Layer 10 of a small transformer language model trained on English Wikipedia (14 layers, counted from 0, width 128). Numbers have three digits each and are written without spaces.
A neuron's activation on a vector x is GELU(weights . x), where the dot is the dot product.

Input weights of the MLP neurons that the questions are about. A number n stands for (n - 500) times 0.0034.
n1: 559470566768494409615457617530488423411642578372497627560700398592331536515609692592497443336503575520380484409666427454629512560491494518459441595541345405554563345391433494466347357500375654592663518406500431457350748589482298539350437565321424453420579500456581533268565350658636516519319512442268634618503475419587491471580537327546542397509431457515539472626427323691497549467460
n17: 418490539465518561498515502505336450525469358473398428556458660695515591594333608448510603365398439435307615478562569433544391381566576578452475517492402406572389493534538402500093394485480528572613485566461442443366600514635441483356427526517434529565535414348372531533445589550457416487545495441498522541462583568560514474493595493380434528547513545593589459517507534444459424529461
n37: 624752418463310463544482561495513640398508460551513343599407356505576593432396400476441412552421524288591497472356539560574658569530541508521419503516536469373418529570406363582492527433591508657470515444653419451550451540562482521370490571610306630379445613535466598568513453521543731468529374407531570299483447452455535607568632530458569385526465385530580428487450570469540396649503
n44: 560545513503562574407559497387371424513415604510495528598534352633468415551525470524619484455629432472452543582659692462524458557585466611538503529558524412655526724389449449508481525416540661404642474443468321473489318655391497616489466497405365621368462423568440513586419388541611582489567536330442673536393429495416444472441459346347605530649533586577587552317382540577348527640503
n57: 562561537487549397504500468327390440398459276551460388439477406451610570450307593624489554550565545504610427476532515601522410534516493520605571485417522588363614520504550482460408437593548410583558593480576438559496496511544470563417423583523441456425416550520622508529493419484564466563375553478574596617502243518542606465491520471527617457478480409504477430440424544483534478500587
n95: 360669606545322489393644533490360470500603461500487439529549465583438635564495448549556492480439505519472521605438461479530573550428579582613526431521497624358445373531490401344537456543605373457429599542301440523500490418518564627579460468468325629555517385521415657508484438427498415558655562510482436527566576406362449486624328527544378471531296557329451637394559328523487459648641
n101: 468494476577558255479518542739369599323553515597518519413593576435612452545494491488394449545518562629461617431355566609571453615400476647417433642435352521623624393392685653411593558452581577332681464491542412479330324503515485246639355474407569599448486335596526573598595467344588313525555646521601485380610463571503635612676433677582682599313665415471500460453468446539513497424527
n123: 607514462500483387599447579478740555469486452511358336625520460540458418594463578542574492539391438618444354379352423620516459472434585423404394666645453517578465710544640590525407431726572355427537486460570392494478407417362481484619560497439494691355489426540474364629514395548411440613456481323530536408447463556402442570639685443514615378409346536471439395227511475495511569481497
n130: 488424544487435559525395400491497524433533330484535348683423537488413440379513484365675323573591477627510439433517545564494310627418427664454465414425316362533572645639570700506318448466446428516391538376432491636538711500475409500510466550383378457468540528621710401397303605629636467533382558297484392573573659490739412591586726557600607438694451282396436608353311554775493633429529
n140: 528527581587424515688422674502515533424427540429532535567580464453561396624512537539570401377591493440549643418528524502455552622523584474654613430512544454568583407640407537478371530471524475438449495515514540614466625566469522370560321450435319336692463433405511514397615468537415600436595526374507454528477413527569407541568357578449481527522485449509515557533465265556432411486323
n175: 363573509643385500403543584425666439408393390610562414494613388405648506256644584331538394530476647697525398549558500331437458578494406539450411488613506383357377633576704648348519445449406281372523394462580628476341563533521458530547365550500453406426570427685618550351611549398589462416534592646687451557474379599525392510583503535642397522598368451338555356500641259628418381497561
n234: 455613555448305509774531655513592460552516509450688519553476481530444617585582367475336597520491454462437552538463524446463402450530487504602594489456600357553502525418530432444562438555398582524517430420512496591516496431502421423436612439543583459466530557434347487486498589448541367557542457420456536325436532534547481460567502569547617507456537480491453518502502371469336487595433
n295: 321582480503471608627459510444441630523569571370435455497443409505528520446618490500598602485406508464459378533503546562467641416492520513508557590698462601625530391599498443383474488386454413417620556421443548490503581423393373393589399552302519421446387591474563485458458379578540513542479552441419518489770557380440603416564516466619533537364476389577549521389362201620580457520523
n320: 457512474371619416570444405648565550506521581603470503488512604483414631500557548337427578468587599447485551570503529559393414735291477727587488570503357559347419521395536616679527522555482696254671346605459454541521604463515462515350465580345518684444584555479478409536476412565660633623471418242286480571671383625503564478406571422607436374392415547562404587494576661588576444460430
n323: 556490495520561470524529509521321543389463439364524555542505365540411724464672439611570436598394468595428310428472646430564589534386474469441687440510486454555491376469514398488510466431565483364532611557493547519469355423517664474485458598412557477517383479505505616631495466517591453434510572653427440462626534571588411528423532427469524458397525478616307643462555426457465510467385
n327: 434589476552498354517534445380495541449460438557600472602590490552512409551399495595570433498436540566408601543492568583524405661540404483381427478468442439298405471589440446520535329486541597507518483696561455580541464411490500538569438533682452565458495457493427535461596524578636468542498488481361466669546522431525392385381569491388531465638345417451277493457528688519442459721449
n330: 452714563359380490644537454517656542431457490548619518465534467500431593473495547574536446556570601540433432419588562354575531508482468375563525603571336431441457336417502443393568514595556386560458498452325625561475573464389386524513473660320388462408441437508386469587607461687610503392604552502483525562559400503365540565540505551565490646539480413450344467445387522551462529598611
n335: 469439516456546522508396497481724395497403527565516486495492427657403678353634511454558556489413563452438435721511615206421534492478410572560449439685396457556652516521467473508672485503625514315452450489423479345556667521471606476541579573515445479562485447478369446630348698457700583462419448513537513629505514568505413370411514634508566566449503589482483426555567663444461345378556
n341: 448483639488470502536668500678495482456497450531458520535469475391478558649495596561427657323387358530502458553317364360598381555422594614572475383575515495594481372543612478505403440464427547555377531570473505398461632578422421560600452552484460580571579514625450559433458468387613505657507472561546541551656527604532535456480463380525517353413447490547552533459367527638369626396490
n369: 370591510384472487340572583610425547577640330411445539609330487495493561473465487590292446404364599420455573537409369490403384416712613517495313441469456498585524497515429447528366441437483513367406593454475507512374395445500544544629527478498477426352472419482451565465530557533567520672532584539390475381621545495518406550607495502473473541404503470355584350466429468525451625505655
n390: 634508764627472438539475660612458494531577574519419526491295428500517437630579478486560579486560384539200455596390647517573435582700434398458500525537481433586581511431434354492517733497597520524679536577526508453450412419343415475441565670471597596380588612497440521450388453478454569545419396406443519494466517582573350629522562393503453418489563667404632511373468423720437376610541
n448: 376620663335482486419582502545507423443591349453482344519584448493534477430639442420623410405578509560532509620331543633382504533531626604558619493388380466512393555604602551502344454484518435513513482551458571416523489729573558592454471549469568533518485550451350445461606493611469589514541531500469482538576551505493548514468576552411534556532488601561563355533507409462474468423473
n469: 584429485548379418532660611471542500590436293494530648628340363459554476485564596602555588527509503455521594503547470551462677543485432639530425515531219455287378632506432518392673421465763601570441550573572483334485694399568670509448465517174420414596497423451363468485503628470437543430470517301541464360460530437629480440446389447617676497559442743451378390579574364444626544558530
n475: 475410316393463657551449561455626308543237555163300488497566405464520444562514540546465536523561381428546595492518568383339655424632643570567534704579658500367367577503381466641616505567500587586613514488474503381634525429480497377361553588508415576600766399599628547595509548468514646517517473537458472547549546310417414500528517452440525532551386543516599360603478452497456444528545
n483: 588505554522464478399623559484506393693438567548536526528578411476558603456651547478466608353368536371500528497503508508505714472404969533542332574452500467386484536505393489292450571360533388588443381447528337530456484489429497519483589407474531587633466478469595442666442423367622514422489622549470413534414461492508471561440661461649500528590616588484642399516489557535375653548533
n484: 494458503435469534575497473452662759473394345606433447599471500506421620219639390634619521500437466583439657319554509530455370534466470455645454421522373400667530368530523463537584621527506494470595506537432565663539575556572524509472738535517600506598630440398509383702494467463562584515582646277339437358471657469371517417539546775570542286440525424450580662331352334446528361462693

Each question shows a token from some text and the vector x that enters the MLP there. A number n stands for (n - 500) times 0.01.

"y": 575499395444528629526361576387587551678639652568584428623390488588505615619459617465613541535499584589572475370570589488388606458377438542339490419470577498597512518698345558489552798390363587709321475584343619541533341334508296577537380453607531437579360399390348448430561308614448352702590447567585400391318621447435630430246400465573437524405545459448513428502578412444496458405610
Which of these neurons fires most? n295

" of": 548516416528535604525340632552558463460622512722578609644490441512397630654522566437416391533660604551713548431513552606424474498438443415440369456371406507535489564607383427521550640366502617547435484517338594432546274342606302583541338433687500500514173417504433327432687347590413397679544420662785407335436614549444648415448338458547443483428642471504554514339555492504421527416582
The two highest activations, in order: n101, n369

"n": 491471526429586646566372643514547505494481619612475748569586494524412587600492503584498489433529603530649519447570478488416493558396496447460358498540478553548399545670346420621556613379317550636179548473206683512513336427414571551552454441697366450609270430489331463571625275627401478659527407625685505442383674502386626388387410371407368399443580582394518507383614478489532563292673
Which three neurons fire most, strongest first? n95, n369, n341

"ment": 530396407381585458524244584451526452428600562708583580646354445542358532611607557505416568467621592598715498406454518542418564571467333444368383450435496577522454533561468325598584735300356695716392484577368641459596287310555136665490410618610483498540330535433513457465609481553465437705458416510682459462440671534494619427399390510499387497453633458449624446504576459407387457511601
Which of these neurons fires most? n390

"el": 480427463566573753457332458309477380524623683618611674456354498443478505559433617587569584503593484552471532385643625437355476474412523414374491467490509669516329547673576532470537598502393593646339413464356604538556425525651291588531277440531440318513215404470515420372641424580614523638577516671625453545292557421540488518391434356502511370379686542423506530516627477451417545313689
Which of these neurons fires most? n175

"ler": 523589399554579600553353518354519485488602601569602506538475428464446617604481532441548552430585581641598579369588486540394442517494419347504355544561483685458298343643465368561607584439261605589414536494271627607652423417545344682523346247627615419508319387418406518449671416495303332718591445627793467503347602515455654437427515372573454371392537667406543588405616461412404531448546
Which of these neurons fires most? n95

" G": 473444495445615639435322474408607494458727622488596618558388452376488538697337474501638549569608629590525424421593603493429488497452424493489459490511612525592425561672301455500610596465244546613370553545172651442540404495512464597423362474570481353465375465540405371484658396578525368778542464555735376412390573600356655352312459461338444418494617495497547469452537432547474442440687
Which neuron fires most, and how strongly? n330, at about 1.6

"udi": 584375406492597530500373649353556416351583503605543574483294563499484622499515503598530507526721584598654549502584578528454404529432277411308414599451460484510289583589413436660624757454396544592440452472273701481637272446465301603483357468728503389583250451426446452480516474406367482753564480677659544444447564601381605349463428420590478484497575585399494466476538516430449515443655
Which of these neurons fires most? n175

" w": 393463488448543593459264556441594421455604629614511605566377432455398518585628596504518463550677649498649559476716461483475313520492347538490408627534414548541500491540363565612539622551271636601395576528423711413654470471504248573462366585741556397533236321380403240419543365588399456605620459660486372508357611645443427400424498485483531472385656445447601447568585581421428510349623
Which of these neurons fires most? n335

"ap": 630390475723663370527276566444489472425496501670455659615370411541416461566562701402548433665630521442552383456676671605411447527479634510410449481476422527596459425548353466592573661348360609643376455476229651514604433348611352672517435425647538402610408408626392398315505392583328499688536429662557436459414664478405574389377496419483351427453622559424595474654455421437525462534564
Which of these neurons fires most? n1

" feature": 424469430361572552466221598483537511453537679681515706592393442543406537605572606495482498400733609461650452449575561507422492582460425478297319570499427605587367513528382496570447677391307527603475500463306589490697430512497290722428333546737535495596205336518482375365593383640432433725507428649626485471386603616556613489413434433499521414362506526451485510524591582442402457405592
Which neuron fires most, and how strongly? n320, at about 2.7

"ull": 497504524499583571466231467302517490428571614607591600517452448367429577629361535536590522503548626574681404376542471521394555558396449415427404494520552608392487488668354499580494583456282559591305382549337603655570383491602344858417422455710373303513376430466408500473627475604367461644673453601776427495420604581308652401410498437451452435496688524483501520531566465364350582449679
Which of these neurons fires most? n330

",": 514441438459571567511356657496550525480539531695591660525417418404324659610537508412560450580691613557797498442498478493416434519489464434369415448532481474584399459614361405553578594363409644577464503506465616442519389442545391648530466603653482371517193339501344432434572359646483375717509485587822347545392505541539669444355410433578494488371719416445614435531508435411385543397560
Which of these neurons fires most? n369

"ub": 639241433494670576489475486399488424486629526565536530462455371560318552683411623502613599522727548568595459447574685642347461479549543580323432515386512469434317551624398596480463659478472619617449468463409693521628403324510282660385263520598570275591338438375484497530488477506387433649571402666648449382405673505391576431471445339600381483444645509400538546546481453483459505458613
Which neuron fires most, and how strongly? n17, at about 1.1

"ve": 573321515438643564562454535361469415495542519728650484555553394569481593617346532445522524606528534485611427342513632553444553581459471497504323459512432440529258548641428531579659652466354550596339528564358632522593314334604376715554430482576527474566354444577398366397569489625476434707552467598733354488329661496477536336254441311485222508360612523435448489555642442372480548618569
Which of these neurons fires most? n327

"le": 562346413360548645456322520368467402419626710609674516559473444518419617593616721450581659468589538513774454385502522568278376478490408497343505591481547537543451561466507521535564785448284633590469487380329571399511356279563223508572377542560517450542238520504509493513685521498604355680429425616715488464462594514479596509485475490547479495311590547395541434426375534401451477392627
The two highest activations, in order: n101, n295

"en": 515413511472710582635381565322551423420426456531515524590376328581445697663628612490377585515551697647637524418478551550404319613489465398433258506531528503574392528668459445572536506508416579651407503408456592480557389412500321586517389549683509432608257446504341331442625346548346278598559408668730457443503656571441608391510472387573524347369625541407563528491666438458404560433565
Which neuron fires most, and how strongly? n123, at about 3.8

"it": 476430365561603428534287590350508542478631719689592612499477411525404451615437574551543700498633573506670555470514483469354530539400435451290420507450539681529423489646403416705600657463368541663558455491244604433660256417521151616548431572570503424518458456536504420503617280503411450600495329597601443378282734487458608371594464437519487595357542446421492469442658523519356522393642
Which neuron fires most, and how strongly? n123, at about 0.41

"ance": 574471549410594454589304557412509532524498640696569592524402380652476548693331514457542414604515599552572498523481612527383477596442336464350480607524546580428253483624425484671548594415365486555389572483204716539634390346554334713507329484678467441606141445443412516439561380562427382693526442573606418338375627512405594448495475462436389503406570641429414618397638462512458593438695
Which of these neurons fires most? n95

" M": 486450519490541688402429510414568487521704643418575636502528442389479519676403504475567516521631618500579441502606479538471448564511455380527484531438647517552371571643336453633561607406239529563327435513261757402477332477582380531463410494446598408516202430473357450495582399628435449720529508523770385451411632571401705376402496316398444432386705585529537501520597481341396584360651
The two highest activations, in order: n448, n369

" ": 512301490543515658414391570487503573496619571653614522489436535543432595656579553493446549564665533465554475416587571583386424458453529509467443421501433493544330580669372424601512645418370488566319540526401721387502381491585280715482358381695550398546390374559417304520556406587504313709602458629669397535437664515418632470244463310401351440339754517495651401496505469463471481476552
Which of these neurons fires most? n17

"se": 580408552537577369663332670428501535493563576600552667593506443512434577606522519472563558474621508527688443403665603555356390502461463503364332442453439505600390555583412345695554776355407553564293552455326673444538326446526313594652444434720496476527312471564321451509564347514554330743503529594669424543339544539428495496321345302410411545442566529454481505496506464419449489527687
Which of these neurons fires most? n44

" and": 511523403470577619434394488450560466515585573669669554607516480451420574611465483440507475432685544548693565454513483555455475462462437403378498475506449550477411518586385317611522633380450662553478497591224630542529437434542374654473428514671370507510159323531353400460705404596473378776545409624702271464372663527452663443328315469548427444447670512475580457538628428477478480437630
The two highest activations, in order: n95, n330

" later": 454528450380612647485294506449513473550585547603601587568424507475434498587460514588556650507724586579614496522522465478396454490408422424489433475455510601579387496505343400509497574337337559561421406476394682553564541413468346725510365637656480458427377393513324395579685333636455359832565278601635326397375698484462616534243451369492529469384672530514545440596508496452466556490614
Which of these neurons fires most? n330

"tic": 587432510530610459590448553479499546519554579463557719601532317467375704552413472531501630483540575713628484488580611500458549430380461458505345506489566566570436459603216430496592590403376571595383540478173708422543361335496495614569467268682542530687387373453552458406548474491503331672599354666689474403334605506355635317352452357482380600401578511427480592454689385438429453492599
Which of these neurons fires most? n95